Layer 4 of a small transformer language model trained on English Wikipedia (12 layers, counted from 0, width 64).
A neuron adds its activation times its output weights to the MLP's output. To switch it off is to set its activation to zero at one token and run the rest of the model.
A neuron's activation on a vector x is SiLU(gate . x) times (in . x), where the dot is the dot product.

Input weights of the MLP neurons that the questions are about. A number n stands for (n - 500) times 0.0015.
n33 gate: 546,584,440,251,589,640,685,457,521,451,655,470,577,419,680,434,642,348,475,641,617,333,457,630,663,430,620,281,335,374,484,203,675,267,684,538,600,582,526,396,662,412,416,192,584,613,819,574,596,857,557,424,732,647,442,504,443,442,682,477,694,562,483,514
n46 gate: 470,403,428,374,365,427,520,637,434,685,675,313,381,583,373,527,752,501,361,230,312,737,243,576,454,721,436,565,661,708,501,436,610,560,428,607,578,483,599,471,474,600,428,555,183,552,558,214,497,578,606,511,493,424,667,629,541,594,494,463,468,433,697,652
n108 gate: 635,276,601,532,509,364,684,516,367,414,473,730,486,403,420,523,697,508,541,238,516,362,330,438,528,405,354,391,625,553,436,400,571,308,510,493,321,774,601,465,502,320,143,641,661,239,484,567,483,586,440,574,571,745,423,588,465,556,383,442,606,547,582,458
n120 gate: 476,233,585,493,390,383,473,553,387,495,401,456,526,536,511,293,373,263,459,400,550,514,398,788,752,500,613,504,593,557,367,670,694,450,320,210,472,536,498,554,456,309,631,452,277,555,479,516,532,411,613,445,629,343,598,499,403,376,677,618,519,578,554,370
n124 gate: 673,614,681,583,749,452,601,400,187,376,549,318,456,624,633,350,441,467,494,462,362,394,246,437,437,297,464,548,475,462,721,668,370,321,500,495,424,385,568,658,803,491,517,460,618,500,466,521,729,543,347,681,136,539,663,613,339,534,486,462,427,430,775,565
n131 gate: 320,350,473,659,304,447,303,637,366,485,620,802,492,691,592,438,318,479,644,337,655,448,554,500,549,614,454,351,502,558,440,204,388,556,380,451,473,523,471,408,369,607,415,806,474,456,428,477,712,447,185,482,496,337,339,372,495,389,748,505,418,498,739,535
n138 gate: 287,298,494,388,417,518,742,574,609,584,477,706,644,727,312,471,345,836,392,507,560,374,406,445,341,588,687,464,468,336,430,452,728,413,552,532,816,519,456,544,215,402,675,591,175,459,647,458,378,541,383,556,489,672,409,544,601,495,564,695,543,564,487,542
n141 gate: 523,369,582,488,735,627,549,560,545,519,375,793,486,457,582,377,430,393,315,671,471,462,480,618,511,524,332,531,575,450,561,557,314,410,488,434,311,374,421,633,521,516,560,516,707,343,484,567,298,546,553,696,483,589,669,622,559,334,279,398,411,265,713,424
n146 gate: 527,711,411,613,575,361,606,685,608,598,498,457,585,562,433,424,810,652,243,623,576,252,305,770,472,749,519,671,434,424,546,651,406,510,319,272,501,509,370,547,573,585,650,318,419,525,576,600,429,601,429,536,581,781,422,810,593,488,624,163,462,531,682,601
n150 gate: 409,496,457,375,532,474,479,796,614,567,418,699,671,487,388,771,360,431,561,442,522,601,345,349,578,356,512,519,687,616,438,462,477,539,159,652,389,361,553,399,293,369,482,415,584,592,741,466,659,543,403,580,499,654,839,310,403,499,596,634,642,550,440,606
n167 gate: 486,315,627,515,512,699,500,355,569,544,472,392,329,749,364,466,550,421,255,445,571,495,656,424,448,670,538,585,627,280,531,747,611,465,547,552,763,569,474,463,489,339,500,650,361,562,831,519,509,363,488,569,515,559,560,542,523,604,659,543,477,650,502,494
n33 in: 524,457,388,476,433,597,478,494,277,820,545,553,647,559,742,540,689,540,514,580,478,778,475,310,376,480,528,470,549,539,463,644,384,286,552,368,430,574,570,561,406,615,353,628,558,489,536,324,714,524,487,645,313,658,457,431,566,416,570,449,417,323,329,385
n46 in: 562,138,455,416,387,324,617,358,735,542,405,384,483,459,543,681,747,461,575,462,465,424,499,307,476,622,656,324,542,541,383,505,562,710,422,594,519,603,478,510,369,635,311,443,425,460,461,351,477,549,629,477,590,381,359,330,557,276,454,501,666,601,466,533
n108 in: 552,403,456,321,475,396,629,447,482,334,503,367,705,432,413,631,712,571,688,555,490,589,521,413,459,286,466,427,703,717,409,461,401,376,220,581,451,726,474,445,568,503,370,578,306,437,484,507,606,634,575,504,704,733,420,508,360,524,364,477,499,418,581,85
n120 in: 459,455,529,382,354,447,492,575,619,725,824,502,643,306,278,552,575,615,206,583,533,321,635,607,478,445,603,372,431,706,487,566,393,673,572,803,554,667,390,548,459,590,464,544,362,523,474,360,485,583,453,396,253,340,400,554,583,556,520,545,523,509,395,587
n124 in: 747,618,294,132,347,422,527,583,575,294,444,437,543,583,543,588,322,99,653,568,598,834,665,619,403,697,457,375,436,674,632,447,590,655,343,404,479,425,548,414,317,326,298,600,243,224,529,408,512,508,595,330,703,564,395,561,510,607,491,318,460,284,606,286
n131 in: 112,659,601,590,448,461,513,546,508,466,595,458,629,608,592,606,279,330,694,366,420,593,568,488,464,517,203,543,515,609,741,264,761,438,408,416,396,488,484,636,486,604,491,572,634,476,650,376,648,465,504,341,527,443,646,126,276,439,582,782,538,500,582,361
n138 in: 974,498,526,678,502,391,502,517,599,698,437,485,545,312,574,529,326,567,493,504,512,595,541,751,568,551,520,424,515,206,522,270,525,502,513,500,274,533,477,332,398,212,200,409,299,414,622,819,218,403,468,550,394,247,626,281,666,630,516,313,534,558,483,393
n141 in: 373,542,543,699,750,510,283,633,372,574,547,667,576,617,369,345,559,315,349,564,438,350,650,553,499,387,515,620,585,427,460,679,292,596,561,589,391,560,671,613,538,471,652,519,599,386,240,461,282,468,602,552,602,632,299,530,551,323,381,697,628,299,518,255
n146 in: 873,365,292,581,500,346,407,257,400,358,654,536,208,441,459,455,204,557,291,410,491,729,420,693,518,459,407,624,414,256,643,351,558,295,523,611,621,472,543,588,403,312,665,330,593,440,693,864,441,479,561,589,608,449,498,650,678,545,779,572,414,735,664,767
n150 in: 218,385,512,427,261,442,453,631,533,512,766,451,414,502,240,488,642,522,674,530,664,365,576,234,430,514,407,355,618,250,384,506,227,543,397,446,597,438,332,545,461,287,407,406,514,191,429,447,420,433,442,562,693,589,230,639,643,569,424,482,727,638,474,739
n167 in: 529,605,367,353,485,368,520,509,501,548,597,347,532,360,506,371,502,637,673,344,508,478,594,350,521,460,566,629,458,578,393,287,416,521,543,566,391,393,405,370,792,680,412,687,481,475,213,423,573,672,657,475,440,297,335,472,506,631,217,371,490,483,343,386

Output weights of the MLP neurons that the questions are about. A number n stands for (n - 500) times 0.00053.
n33: 464,404,549,642,485,507,525,561,552,298,502,287,433,587,472,569,462,421,523,488,432,580,717,460,360,731,425,498,711,452,496,655,652,425,747,435,786,647,556,485,366,388,434,272,503,491,641,665,569,407,361,712,566,538,406,372,349,522,674,600,377,510,458,742
n46: 356,573,460,699,392,774,552,602,460,596,576,496,459,685,496,341,495,474,541,458,542,581,584,490,740,264,522,708,328,406,206,621,421,390,485,590,326,416,495,588,513,505,639,548,482,471,488,617,441,337,530,567,246,477,408,492,512,500,518,559,573,353,506,428
n108: 484,611,639,620,357,553,595,382,419,457,486,547,352,389,519,445,748,554,381,515,544,324,554,426,579,434,605,447,518,442,662,617,406,367,508,515,644,504,512,606,406,387,483,458,334,291,636,357,496,452,470,514,793,499,329,146,423,595,510,410,500,515,544,637
n120: 721,645,437,587,738,283,664,498,591,552,694,679,522,566,495,473,305,647,562,545,587,524,574,435,500,435,481,446,258,514,617,372,452,584,575,713,347,299,478,512,429,603,364,340,555,458,482,280,331,570,400,309,416,590,531,504,390,621,521,569,436,450,669,492
n124: 372,607,437,430,510,502,361,466,727,679,482,537,421,507,333,605,473,399,522,515,400,405,582,453,616,607,405,264,656,464,416,497,497,529,466,431,660,435,790,493,356,801,355,384,656,497,400,495,487,413,686,566,682,590,403,636,643,355,567,425,333,375,285,390
n131: 403,614,438,487,592,466,551,414,606,684,403,493,447,333,624,439,586,583,327,618,539,398,431,309,438,715,490,534,288,458,464,649,677,573,785,764,306,483,592,697,566,403,388,323,654,517,518,491,582,413,622,669,376,459,379,449,563,579,477,467,611,566,403,531
n138: 515,439,546,270,417,353,301,535,535,502,446,565,594,544,505,260,496,394,141,363,461,392,716,561,550,574,452,413,663,644,795,528,654,537,446,337,327,629,533,410,659,530,667,448,428,768,427,304,616,516,526,647,545,461,320,351,595,704,201,570,680,702,388,700
n141: 549,550,722,311,402,401,285,519,778,581,403,346,510,531,456,580,432,753,447,439,519,566,480,494,731,396,522,523,277,436,304,695,301,586,522,641,402,645,412,676,409,507,599,398,383,478,429,448,568,641,502,450,674,403,484,487,485,405,534,485,527,432,436,591
n146: 317,514,452,659,292,545,489,519,450,360,338,401,218,435,515,493,625,667,445,479,906,529,395,488,377,537,511,417,427,575,566,471,695,584,549,367,736,371,479,413,497,315,510,218,464,787,675,667,482,379,628,449,319,666,673,382,668,401,662,496,414,667,456,840
n150: 654,539,340,547,391,470,336,477,646,364,415,531,428,617,620,22,411,470,424,452,492,371,719,382,514,477,635,466,589,441,444,432,801,509,516,433,416,511,577,358,445,712,303,701,629,379,712,646,720,428,592,378,694,601,529,620,608,666,616,549,576,570,774,311
n167: 557,479,584,643,470,497,507,528,637,500,461,708,528,361,446,583,506,431,540,488,585,309,517,457,537,464,470,587,319,521,383,658,757,435,511,314,435,560,562,529,551,401,525,290,509,472,671,531,377,375,587,596,341,697,657,421,604,305,487,548,291,574,508,562

Each question names a token from some text and the token that comes next. It shows the vector x that enters the MLP there. A number n stands for (n - 500) times 0.0081.

Then comes g, the gradient of the next token's log-probability with respect to the MLP's output, scaled to length 1. A neuron's effect is roughly proportional to its activation times (output weights . g). A number n stands for (n - 500) times 0.001.

"lock", then " 1"
x: 216,587,486,525,424,632,323,426,752,395,606,419,374,486,703,369,546,590,364,358,536,338,520,328,353,642,357,503,350,582,387,618,348,871,585,626,606,705,529,409,548,245,619,545,375,364,541,646,575,492,725,726,524,417,645,374,550,414,526,618,387,515,90,273
g: 493,528,567,308,605,296,450,419,446,582,516,670,442,390,618,533,770,231,538,687,341,468,439,361,624,586,314,678,474,536,457,768,539,487,465,645,387,633,393,385,612,620,543,287,568,613,612,224,478,416,408,516,639,613,486,390,704,565,483,725,581,422,521,492
Which neuron, switched off, lowers the next token's probability most? n167

"ill", then ":"
x: 89,755,502,561,479,574,432,488,613,474,487,290,431,351,565,509,458,465,389,335,526,352,486,297,366,754,515,514,357,413,484,628,107,543,641,697,698,516,442,442,574,260,615,579,454,232,480,663,611,527,470,712,654,438,734,420,517,624,315,483,550,559,414,436
g: 552,419,531,642,588,312,582,437,655,484,358,314,299,611,476,623,392,425,319,362,365,487,611,361,427,556,566,280,635,378,199,407,569,751,314,620,335,639,626,336,314,433,603,516,659,630,513,610,627,525,458,402,478,525,486,450,519,421,551,592,276,383,481,678
Which neuron, switched off, lowers the next token's probability most? n33

"s", then " 7"
x: 325,510,566,472,607,455,414,433,818,474,616,456,564,245,583,517,706,648,253,103,597,492,536,456,445,678,268,403,528,509,477,540,324,669,687,584,590,456,656,465,476,319,671,586,454,507,703,598,749,386,539,669,510,202,626,528,606,497,282,681,512,385,412,639
g: 368,348,550,562,397,350,413,469,540,276,626,652,421,317,452,636,480,252,485,647,489,650,575,521,566,468,433,420,452,266,367,487,427,378,357,373,472,756,374,461,492,561,348,647,514,693,618,146,393,303,612,563,515,452,693,547,457,495,607,570,588,526,679,347
Which neuron, switched off, lowers the next token's probability most? n167

"W", then "om"
x: 489,467,564,578,426,628,373,722,643,204,420,433,581,449,725,457,673,556,397,564,572,549,365,187,406,592,264,462,275,418,571,498,243,612,545,607,480,456,586,431,385,337,536,378,318,525,475,635,523,567,416,630,753,452,691,311,581,390,415,576,499,245,130,510
g: 660,528,793,709,435,459,435,628,499,569,688,443,328,608,321,327,508,551,581,312,673,381,604,531,473,321,307,557,343,758,562,412,483,583,632,565,570,537,403,622,449,470,244,727,601,452,442,609,380,490,501,540,467,583,559,648,502,319,532,553,574,474,513,195
Which neuron, switched off, lowers the next token's probability most? n150

"g", then "ary"
x: 235,525,664,525,468,505,246,570,755,424,438,263,494,465,650,524,626,685,646,441,656,471,718,463,297,826,335,357,396,366,717,555,322,566,769,502,499,734,651,494,512,358,555,729,418,719,635,556,570,431,462,666,667,495,617,460,344,532,566,352,475,312,449,549
g: 437,429,422,488,465,539,534,809,291,567,546,575,575,566,570,657,464,564,701,815,702,596,578,724,420,540,475,696,458,550,581,521,496,589,525,249,542,487,461,392,505,496,537,654,601,476,484,401,364,298,388,531,565,290,633,461,515,454,480,412,574,578,771,835
Which neuron, switched off, lowers the next token's probability most? n150

"-", then "N"
x: 341,598,541,601,181,547,455,398,439,177,591,385,298,470,757,405,564,573,197,241,534,481,532,205,453,648,431,393,440,504,622,632,332,570,386,441,417,699,733,616,380,444,591,613,294,487,673,425,669,505,643,696,469,575,457,336,482,524,323,320,581,363,457,559
g: 327,578,379,541,509,604,619,404,171,486,698,350,461,677,587,305,455,669,697,387,375,630,773,523,457,637,613,364,359,603,495,405,577,521,509,570,621,320,451,605,342,517,527,612,400,349,649,449,382,549,385,396,256,639,425,474,469,382,398,549,302,563,639,522
Which neuron, switched off, lowers the next token's probability most? n46

" ", then "ar"
x: 429,623,580,481,538,450,549,455,451,237,639,565,489,229,731,451,520,605,503,444,554,524,264,299,540,363,499,432,395,519,439,779,306,681,530,375,233,827,719,456,472,286,599,498,455,508,648,618,501,627,458,645,569,405,468,171,414,266,429,312,636,306,533,542
g: 316,385,677,539,538,704,639,643,596,591,290,437,534,510,500,353,688,503,453,661,697,479,520,488,644,392,465,476,563,551,331,472,370,322,561,161,506,498,575,380,558,561,463,515,461,390,426,433,595,680,352,464,756,392,614,615,574,422,769,666,509,734,601,392
Which neuron, switched off, lowers the next token's probability most? n108

" after", then " his"
x: 351,672,614,515,528,566,331,454,427,330,572,414,545,438,748,367,570,598,470,494,416,505,147,310,681,559,331,382,308,344,201,559,372,652,634,405,429,648,741,343,406,277,580,397,473,289,673,462,442,597,432,444,338,297,623,380,378,336,293,575,697,421,362,549
g: 353,275,587,373,417,564,629,508,417,387,372,576,530,534,588,416,454,594,436,609,338,197,379,744,477,391,700,238,504,707,587,529,444,630,380,616,526,442,378,429,496,558,771,473,475,242,448,550,477,539,323,371,558,364,353,394,421,362,528,692,537,643,600,567
Which neuron, switched off, lowers the next token's probability most? n124

"ing", then " to"
x: 228,557,536,639,605,517,204,564,468,377,527,501,412,436,823,245,546,596,487,211,449,449,388,546,602,607,459,513,291,544,279,487,302,861,672,585,479,626,869,658,379,388,591,427,569,332,720,547,496,596,600,507,490,378,563,508,433,386,450,672,519,599,369,613
g: 333,600,583,463,559,428,456,400,323,520,524,575,390,438,509,328,696,482,591,543,240,741,696,468,343,451,357,422,449,587,495,501,442,224,599,453,297,512,484,453,548,494,269,349,892,554,629,653,543,312,450,562,497,488,437,542,593,488,539,312,538,738,511,588
Which two neurons, each switched off alone, lower its probability most, in order? n131, n141

");", then " B"
x: 392,421,572,612,515,550,392,445,454,264,518,568,460,396,651,362,629,610,449,332,428,605,503,338,694,516,217,518,264,281,466,702,322,529,699,223,397,675,588,396,518,306,612,576,396,531,773,339,553,568,518,576,266,460,572,256,555,501,406,629,546,312,551,488
g: 623,411,364,474,280,500,599,557,536,660,399,335,479,602,567,369,355,643,388,375,582,437,410,433,473,500,470,358,439,384,396,474,320,185,408,444,351,614,450,608,486,706,721,504,342,345,415,379,494,495,692,283,333,476,402,654,423,298,454,748,579,640,520,361
Which neuron, switched off, lowers the next token's probability most? n124

" 1", then "68"
x: 504,661,550,417,608,378,450,352,517,235,546,481,402,561,719,525,671,613,486,401,546,640,547,115,490,462,411,628,400,488,557,643,371,775,657,520,522,478,766,369,332,395,584,637,339,738,648,480,460,689,644,750,631,442,548,277,518,457,341,253,585,291,491,486
g: 402,368,603,221,323,317,609,314,455,541,553,430,637,582,286,499,501,458,411,414,516,331,587,527,673,385,427,612,477,547,475,698,377,524,341,276,447,451,446,522,540,717,328,244,447,411,616,633,443,484,325,641,554,631,712,482,388,503,540,414,383,493,716,713
Which neuron, switched off, lowers the next token's probability most? n167

"co", then "ver"
x: 342,601,590,610,463,682,618,246,639,328,545,427,520,391,788,194,587,468,418,286,623,606,355,493,468,389,457,808,484,485,521,377,457,568,660,531,528,627,828,484,245,332,510,425,354,580,705,582,410,503,618,628,628,471,444,421,561,275,403,564,359,458,70,270
g: 538,497,719,568,489,322,433,424,452,535,630,307,753,416,454,608,520,289,634,510,611,790,512,343,371,363,581,642,419,410,441,308,510,300,646,468,541,476,393,575,601,539,539,556,573,316,592,451,550,548,566,696,569,452,635,456,515,249,601,356,442,633,541,848
Which neuron, switched off, lowers the next token's probability most? n33

"and", then " Film"
x: 474,595,380,687,320,564,396,501,653,356,567,254,461,526,612,304,439,388,424,355,454,517,644,417,231,515,467,478,209,287,390,554,286,714,519,590,586,759,488,432,398,395,490,614,441,448,663,644,747,463,497,600,673,414,791,398,454,440,408,263,502,389,103,650
g: 490,407,456,452,659,547,433,604,564,583,425,448,514,630,431,419,643,537,292,655,287,262,536,406,709,489,404,333,263,483,383,510,622,435,190,612,330,657,538,501,553,601,711,553,500,482,679,407,652,429,744,564,429,572,393,311,530,563,482,653,578,469,774,476
Which neuron, switched off, lowers the next token's probability most? n167

"ee", then " |"
x: 422,517,639,722,572,522,364,375,744,411,665,247,335,506,684,345,543,521,418,178,625,484,315,498,355,630,372,542,378,597,298,593,397,718,437,398,425,581,555,353,364,465,697,513,402,280,797,485,398,458,621,709,434,334,645,336,515,303,326,406,375,426,346,508
g: 562,563,362,632,563,406,516,651,546,466,560,463,459,556,479,344,727,504,321,458,527,414,698,434,696,481,628,608,725,546,458,683,655,591,600,183,325,729,478,464,608,441,462,437,553,524,258,422,528,358,288,655,454,562,430,201,587,525,351,408,441,553,693,456
Which neuron, switched off, lowers the next token's probability most? n46

" |", then " Cha"
x: 427,576,584,580,621,479,455,424,577,193,649,457,483,308,650,367,639,612,392,374,416,548,438,329,702,437,366,554,158,477,527,583,333,472,625,378,505,655,588,481,413,315,578,690,456,631,833,290,457,575,648,649,409,360,604,324,567,478,443,525,651,358,578,416
g: 663,501,467,477,666,431,316,418,725,511,338,561,473,582,636,362,508,660,668,266,494,518,266,576,328,401,463,162,624,489,389,487,461,526,338,523,378,717,323,656,470,374,549,578,562,339,543,512,458,479,650,617,523,704,435,513,710,326,456,535,271,476,537,496
Which neuron, switched off, raises the next token's probability most? n124

" addition", then "ally"
x: 417,638,673,708,751,416,470,342,653,326,489,630,502,388,647,378,616,615,530,593,280,446,441,628,529,468,304,519,385,280,275,539,301,786,715,304,288,792,699,562,414,342,628,522,494,232,528,743,463,595,484,587,430,330,624,363,584,536,508,427,440,472,197,539
g: 457,631,597,401,490,328,482,553,681,539,441,509,179,518,518,811,436,604,551,489,505,642,468,587,551,562,552,490,386,245,471,811,529,457,362,498,664,353,532,576,467,878,527,494,537,552,280,494,674,352,339,373,439,486,465,557,464,370,543,702,439,455,481,378
Which neuron, switched off, lowers the next token's probability most? n141

"ring", then "s"
x: 159,596,339,596,406,636,359,515,535,486,599,290,570,331,680,430,594,501,385,468,443,368,444,420,597,559,458,338,283,668,357,514,338,775,647,690,531,594,625,458,428,377,718,636,520,314,594,573,567,499,631,694,516,416,571,370,739,725,365,668,507,640,38,604
g: 527,473,285,785,387,723,448,428,402,555,557,380,397,411,421,391,532,365,663,446,447,498,679,663,320,530,479,508,648,507,422,606,476,612,390,715,491,389,393,337,348,526,406,724,504,610,276,617,728,419,396,450,404,545,438,411,282,471,392,525,423,675,660,272
Which neuron, switched off, lowers the next token's probability most? n120

"x", then " in"
x: 405,529,558,554,638,666,456,571,886,348,386,330,467,323,744,416,543,379,371,112,613,549,504,364,511,624,555,563,368,500,470,698,303,756,606,474,410,728,644,507,419,462,568,690,431,402,767,629,612,253,567,768,542,389,541,445,706,522,462,361,381,441,389,543
g: 444,450,614,415,560,252,461,674,332,440,673,309,553,559,372,559,441,509,576,524,435,546,738,834,591,590,525,347,519,781,143,340,523,518,708,447,566,541,456,270,459,537,494,646,635,466,439,455,651,447,681,620,434,582,519,586,522,452,525,670,546,599,493,451
Which neuron, switched off, raises the next token's probability most? n108

" the", then " 27"
x: 297,699,589,536,600,416,458,391,724,335,547,507,547,572,884,434,689,766,511,560,555,348,384,400,658,558,350,471,260,567,289,545,149,356,532,472,336,674,654,541,465,334,596,517,375,411,638,358,456,634,415,611,469,407,609,445,338,429,301,455,594,542,425,506
g: 418,212,419,588,366,494,634,506,452,416,642,525,451,580,362,589,534,348,396,502,281,452,464,312,658,480,542,580,397,196,615,684,619,559,621,534,450,516,614,511,539,608,524,469,498,570,636,385,438,630,471,588,354,331,806,653,285,566,513,731,527,321,731,463
Which neuron, switched off, lowers the next token's probability most? n146

"ual", then ";"
x: 314,602,545,722,633,530,375,504,719,339,408,346,277,394,744,406,554,552,460,347,439,354,489,531,478,547,359,451,478,662,176,587,107,607,442,284,466,765,679,610,390,494,523,802,507,295,656,481,416,422,599,568,438,310,535,347,477,508,385,343,392,497,343,567
g: 606,287,365,569,792,453,648,453,394,545,323,540,525,306,339,412,460,514,457,542,424,559,555,535,442,555,523,575,386,287,457,394,623,474,517,402,321,175,640,629,495,335,645,332,373,412,687,462,566,451,340,555,200,480,658,420,547,513,577,671,398,415,361,636
Which neuron, switched off, raises the next token's probability most? n141

"i", then ","
x: 308,681,542,536,498,298,412,326,961,362,541,342,405,417,600,371,614,618,477,26,578,522,414,419,181,399,564,341,441,512,673,562,371,715,536,521,518,506,608,551,592,502,604,567,256,524,744,413,530,601,660,584,668,430,647,469,570,483,607,483,430,441,312,367
g: 454,472,578,718,861,463,376,432,518,487,569,450,487,537,446,578,521,255,448,654,527,505,776,504,387,584,564,782,632,625,499,563,571,729,497,313,633,478,537,364,652,624,549,546,472,587,696,564,368,691,517,596,563,462,518,399,388,494,423,680,491,546,379,814
Which neuron, switched off, lowers the next token's probability most? n167

"h", then " F"
x: 376,728,502,572,523,688,360,488,727,446,520,465,285,733,708,323,620,579,538,250,686,621,528,422,266,549,303,335,348,421,596,397,477,526,490,379,356,645,733,501,445,390,662,566,234,602,632,643,688,678,283,655,568,386,450,503,486,411,593,343,664,286,272,454
g: 513,663,428,386,522,468,295,645,532,621,455,288,610,522,396,478,537,547,440,343,295,360,376,651,692,511,530,579,525,407,454,502,385,410,144,431,562,526,376,569,730,529,270,459,458,686,518,417,576,780,658,752,439,603,630,430,592,708,485,378,501,556,593,478
Which neuron, switched off, raises the next token's probability most? n33

"bu", then "ted"
x: 424,520,591,872,370,525,313,230,811,83,478,246,518,396,766,253,639,523,470,351,527,473,531,479,426,348,439,586,380,503,386,656,457,556,798,551,335,577,673,275,456,681,568,577,532,449,640,641,538,559,493,332,535,532,385,417,481,573,382,509,508,397,279,478
g: 370,541,576,506,533,520,491,424,640,694,355,742,403,231,617,425,540,695,360,656,373,493,470,573,284,567,462,578,347,584,651,376,369,467,434,467,633,535,788,316,509,532,475,475,483,538,539,662,426,596,369,423,412,798,447,654,503,489,609,430,500,781,296,586
Which neuron, switched off, lowers the next token's probability most? n146

" se", then "ction"
x: 524,762,440,489,269,362,536,562,792,365,666,406,332,514,565,492,627,591,391,639,499,827,287,345,413,459,474,645,437,418,459,651,201,429,651,581,451,702,710,337,318,367,576,485,370,290,470,621,590,566,382,652,558,375,657,200,518,393,346,403,477,584,414,435
g: 521,545,464,464,450,379,375,267,554,377,675,460,492,532,610,422,542,425,498,638,555,555,265,643,419,482,489,580,494,453,458,393,678,391,399,353,528,405,466,699,855,817,393,376,440,264,648,332,265,425,635,626,535,347,566,548,537,677,410,427,526,533,319,428
Which neuron, switched off, lowers the next token's probability most? n33

"A", then "th"
x: 461,691,529,435,394,418,354,498,559,355,566,491,536,555,765,479,664,576,672,232,521,542,289,352,477,587,398,544,282,481,488,454,249,454,525,673,522,605,599,773,230,337,529,446,354,554,363,595,648,601,579,704,713,424,581,348,635,444,158,565,565,337,385,299
g: 564,392,559,480,408,502,608,778,525,395,589,366,449,444,351,401,310,565,642,321,482,532,531,323,285,395,519,549,541,673,561,673,575,481,534,358,655,317,519,735,561,414,514,393,643,470,645,636,138,695,685,476,526,546,541,523,751,642,539,536,452,431,332,462
Which neuron, switched off, lowers the next token's probability most? n146

" and", then " Win"
x: 379,486,735,588,603,612,362,485,484,264,493,458,580,453,706,382,578,648,528,314,569,462,258,408,673,512,366,504,261,393,242,466,270,556,529,383,327,677,620,498,438,266,651,518,387,277,829,347,479,488,393,591,288,414,594,379,470,520,369,527,602,477,495,545
g: 364,461,515,625,301,578,690,532,547,534,541,444,467,575,636,442,456,330,418,450,492,603,835,168,559,496,510,576,448,387,523,465,610,366,413,568,551,402,345,405,535,630,515,654,652,747,542,473,443,716,747,435,320,475,257,714,590,630,487,518,438,406,597,332
Which neuron, switched off, lowers the next token's probability most? n108

" m", then "."
x: 471,656,374,426,550,474,481,517,737,321,444,500,153,386,791,354,576,639,352,490,498,816,576,402,434,502,506,358,329,474,586,586,265,539,701,477,412,730,716,313,336,339,524,412,353,573,673,623,466,626,318,452,644,447,561,367,605,491,325,556,459,349,214,386
g: 349,560,586,445,494,383,543,432,582,530,518,577,764,378,563,717,339,460,484,453,649,484,332,410,444,223,442,479,491,321,544,463,361,572,442,589,607,356,822,663,217,379,478,467,607,509,426,314,542,507,737,291,639,493,405,391,469,437,505,499,542,469,335,249
Which neuron, switched off, lowers the next token's probability most? n138

"ter", then " was"
x: 67,758,443,546,497,418,272,493,465,447,568,412,438,436,662,415,563,523,428,397,617,546,426,454,352,562,352,375,466,459,368,596,205,696,458,376,583,646,479,607,429,432,821,659,465,324,635,566,792,417,600,537,723,150,488,441,400,617,441,435,562,540,375,630
g: 493,430,618,713,543,624,505,478,585,403,377,437,353,648,326,421,460,577,466,554,265,842,303,379,323,605,530,550,471,411,418,332,532,618,759,412,462,637,518,303,541,332,269,413,347,472,474,632,512,262,532,505,501,427,492,342,479,613,474,536,449,361,592,255
Which neuron, switched off, raises the next token's probability most? n138

" |", then " 19"
x: 432,569,655,622,587,526,451,431,532,261,715,490,539,366,699,368,652,624,442,395,463,498,407,325,734,495,371,543,178,382,443,600,312,408,640,363,395,602,569,456,486,269,581,678,424,525,830,306,421,580,568,637,277,450,559,333,543,473,428,520,646,377,568,513
g: 521,429,309,630,382,325,381,567,491,430,557,545,509,571,649,628,404,423,273,560,368,466,588,579,518,632,734,275,593,568,588,252,427,531,869,345,471,532,483,503,523,643,507,424,327,412,600,310,362,642,486,373,454,339,400,452,379,384,299,359,698,413,493,581
Which neuron, switched off, lowers the next token's probability most? n124

"\n", then "|"
x: 434,515,673,573,587,497,461,442,353,187,516,406,465,587,712,449,646,665,377,448,380,416,338,473,539,439,477,403,224,294,627,578,355,711,749,522,440,425,405,602,453,281,707,539,369,535,743,389,531,534,354,732,376,333,431,300,398,479,284,331,626,438,393,551
g: 566,390,345,550,393,626,637,329,456,669,627,430,425,529,603,567,561,590,321,451,502,376,573,352,688,443,627,424,487,400,447,628,558,349,656,519,386,479,747,508,785,510,531,363,219,355,505,569,690,569,209,476,519,510,633,690,534,438,259,703,533,440,532,413
Which neuron, switched off, lowers the next token's probability most? n124

" F", then "est"
x: 561,521,401,442,401,539,436,570,505,203,547,406,466,513,795,453,538,515,315,351,694,684,455,347,359,531,257,554,290,379,531,609,230,633,704,393,505,610,552,491,246,374,657,361,389,410,597,585,584,621,348,451,852,374,643,366,523,444,338,615,609,460,325,331
g: 532,556,822,453,335,725,443,508,456,419,369,348,486,464,572,460,672,587,366,465,522,303,271,506,413,499,708,494,581,405,618,474,563,674,368,532,542,562,598,337,288,674,635,639,526,647,399,589,422,491,714,307,354,680,380,510,374,411,605,615,414,440,261,459
Which neuron, switched off, raises the next token's probability most? n146

" Wa", then "ter"
x: 412,345,587,445,205,554,266,433,626,246,419,475,557,495,712,383,647,531,466,414,670,487,274,337,285,337,303,576,452,594,567,707,391,523,755,371,415,463,574,445,515,312,764,450,331,617,620,687,579,496,674,572,742,322,656,395,532,463,411,503,581,401,185,469
g: 293,378,412,449,533,463,429,386,314,518,389,505,401,168,613,396,603,490,629,321,680,281,454,674,665,405,616,656,366,389,388,468,647,445,537,448,546,681,326,500,649,675,568,626,468,338,596,483,472,445,518,328,396,574,362,209,455,392,632,592,474,623,432,614
Which neuron, switched off, lowers the next token's probability most? n120

",", then " the"
x: 394,565,596,554,632,582,438,454,480,332,529,425,589,366,642,449,571,696,477,393,538,611,361,336,790,462,412,476,332,284,377,518,268,517,651,319,342,699,651,513,490,265,682,492,303,330,838,344,440,512,504,653,302,424,640,325,501,528,351,493,615,379,543,611
g: 477,520,634,430,385,618,461,333,499,445,364,373,626,666,570,340,360,478,620,511,358,475,173,569,529,564,387,446,484,314,476,568,446,807,578,458,673,537,641,470,465,505,553,280,561,194,453,491,696,630,627,118,472,389,465,419,469,396,472,427,473,614,458,495
Which neuron, switched off, raises the next token's probability most? n124

" (", then "pr"
x: 358,633,548,572,414,479,540,516,466,298,590,441,567,476,710,465,581,739,432,271,369,457,372,347,557,684,407,512,342,359,517,444,263,558,630,356,441,526,703,468,564,335,575,454,267,452,731,426,377,643,634,675,367,480,307,140,582,361,316,408,535,324,457,434
g: 430,524,550,228,568,580,655,354,538,544,410,561,659,637,515,585,358,488,683,528,497,493,296,582,477,430,428,358,296,618,432,551,628,312,353,615,474,367,565,351,359,311,424,400,579,515,325,701,708,522,369,585,695,267,381,334,690,435,343,351,348,440,536,471
Which neuron, switched off, raises the next token's probability most? n138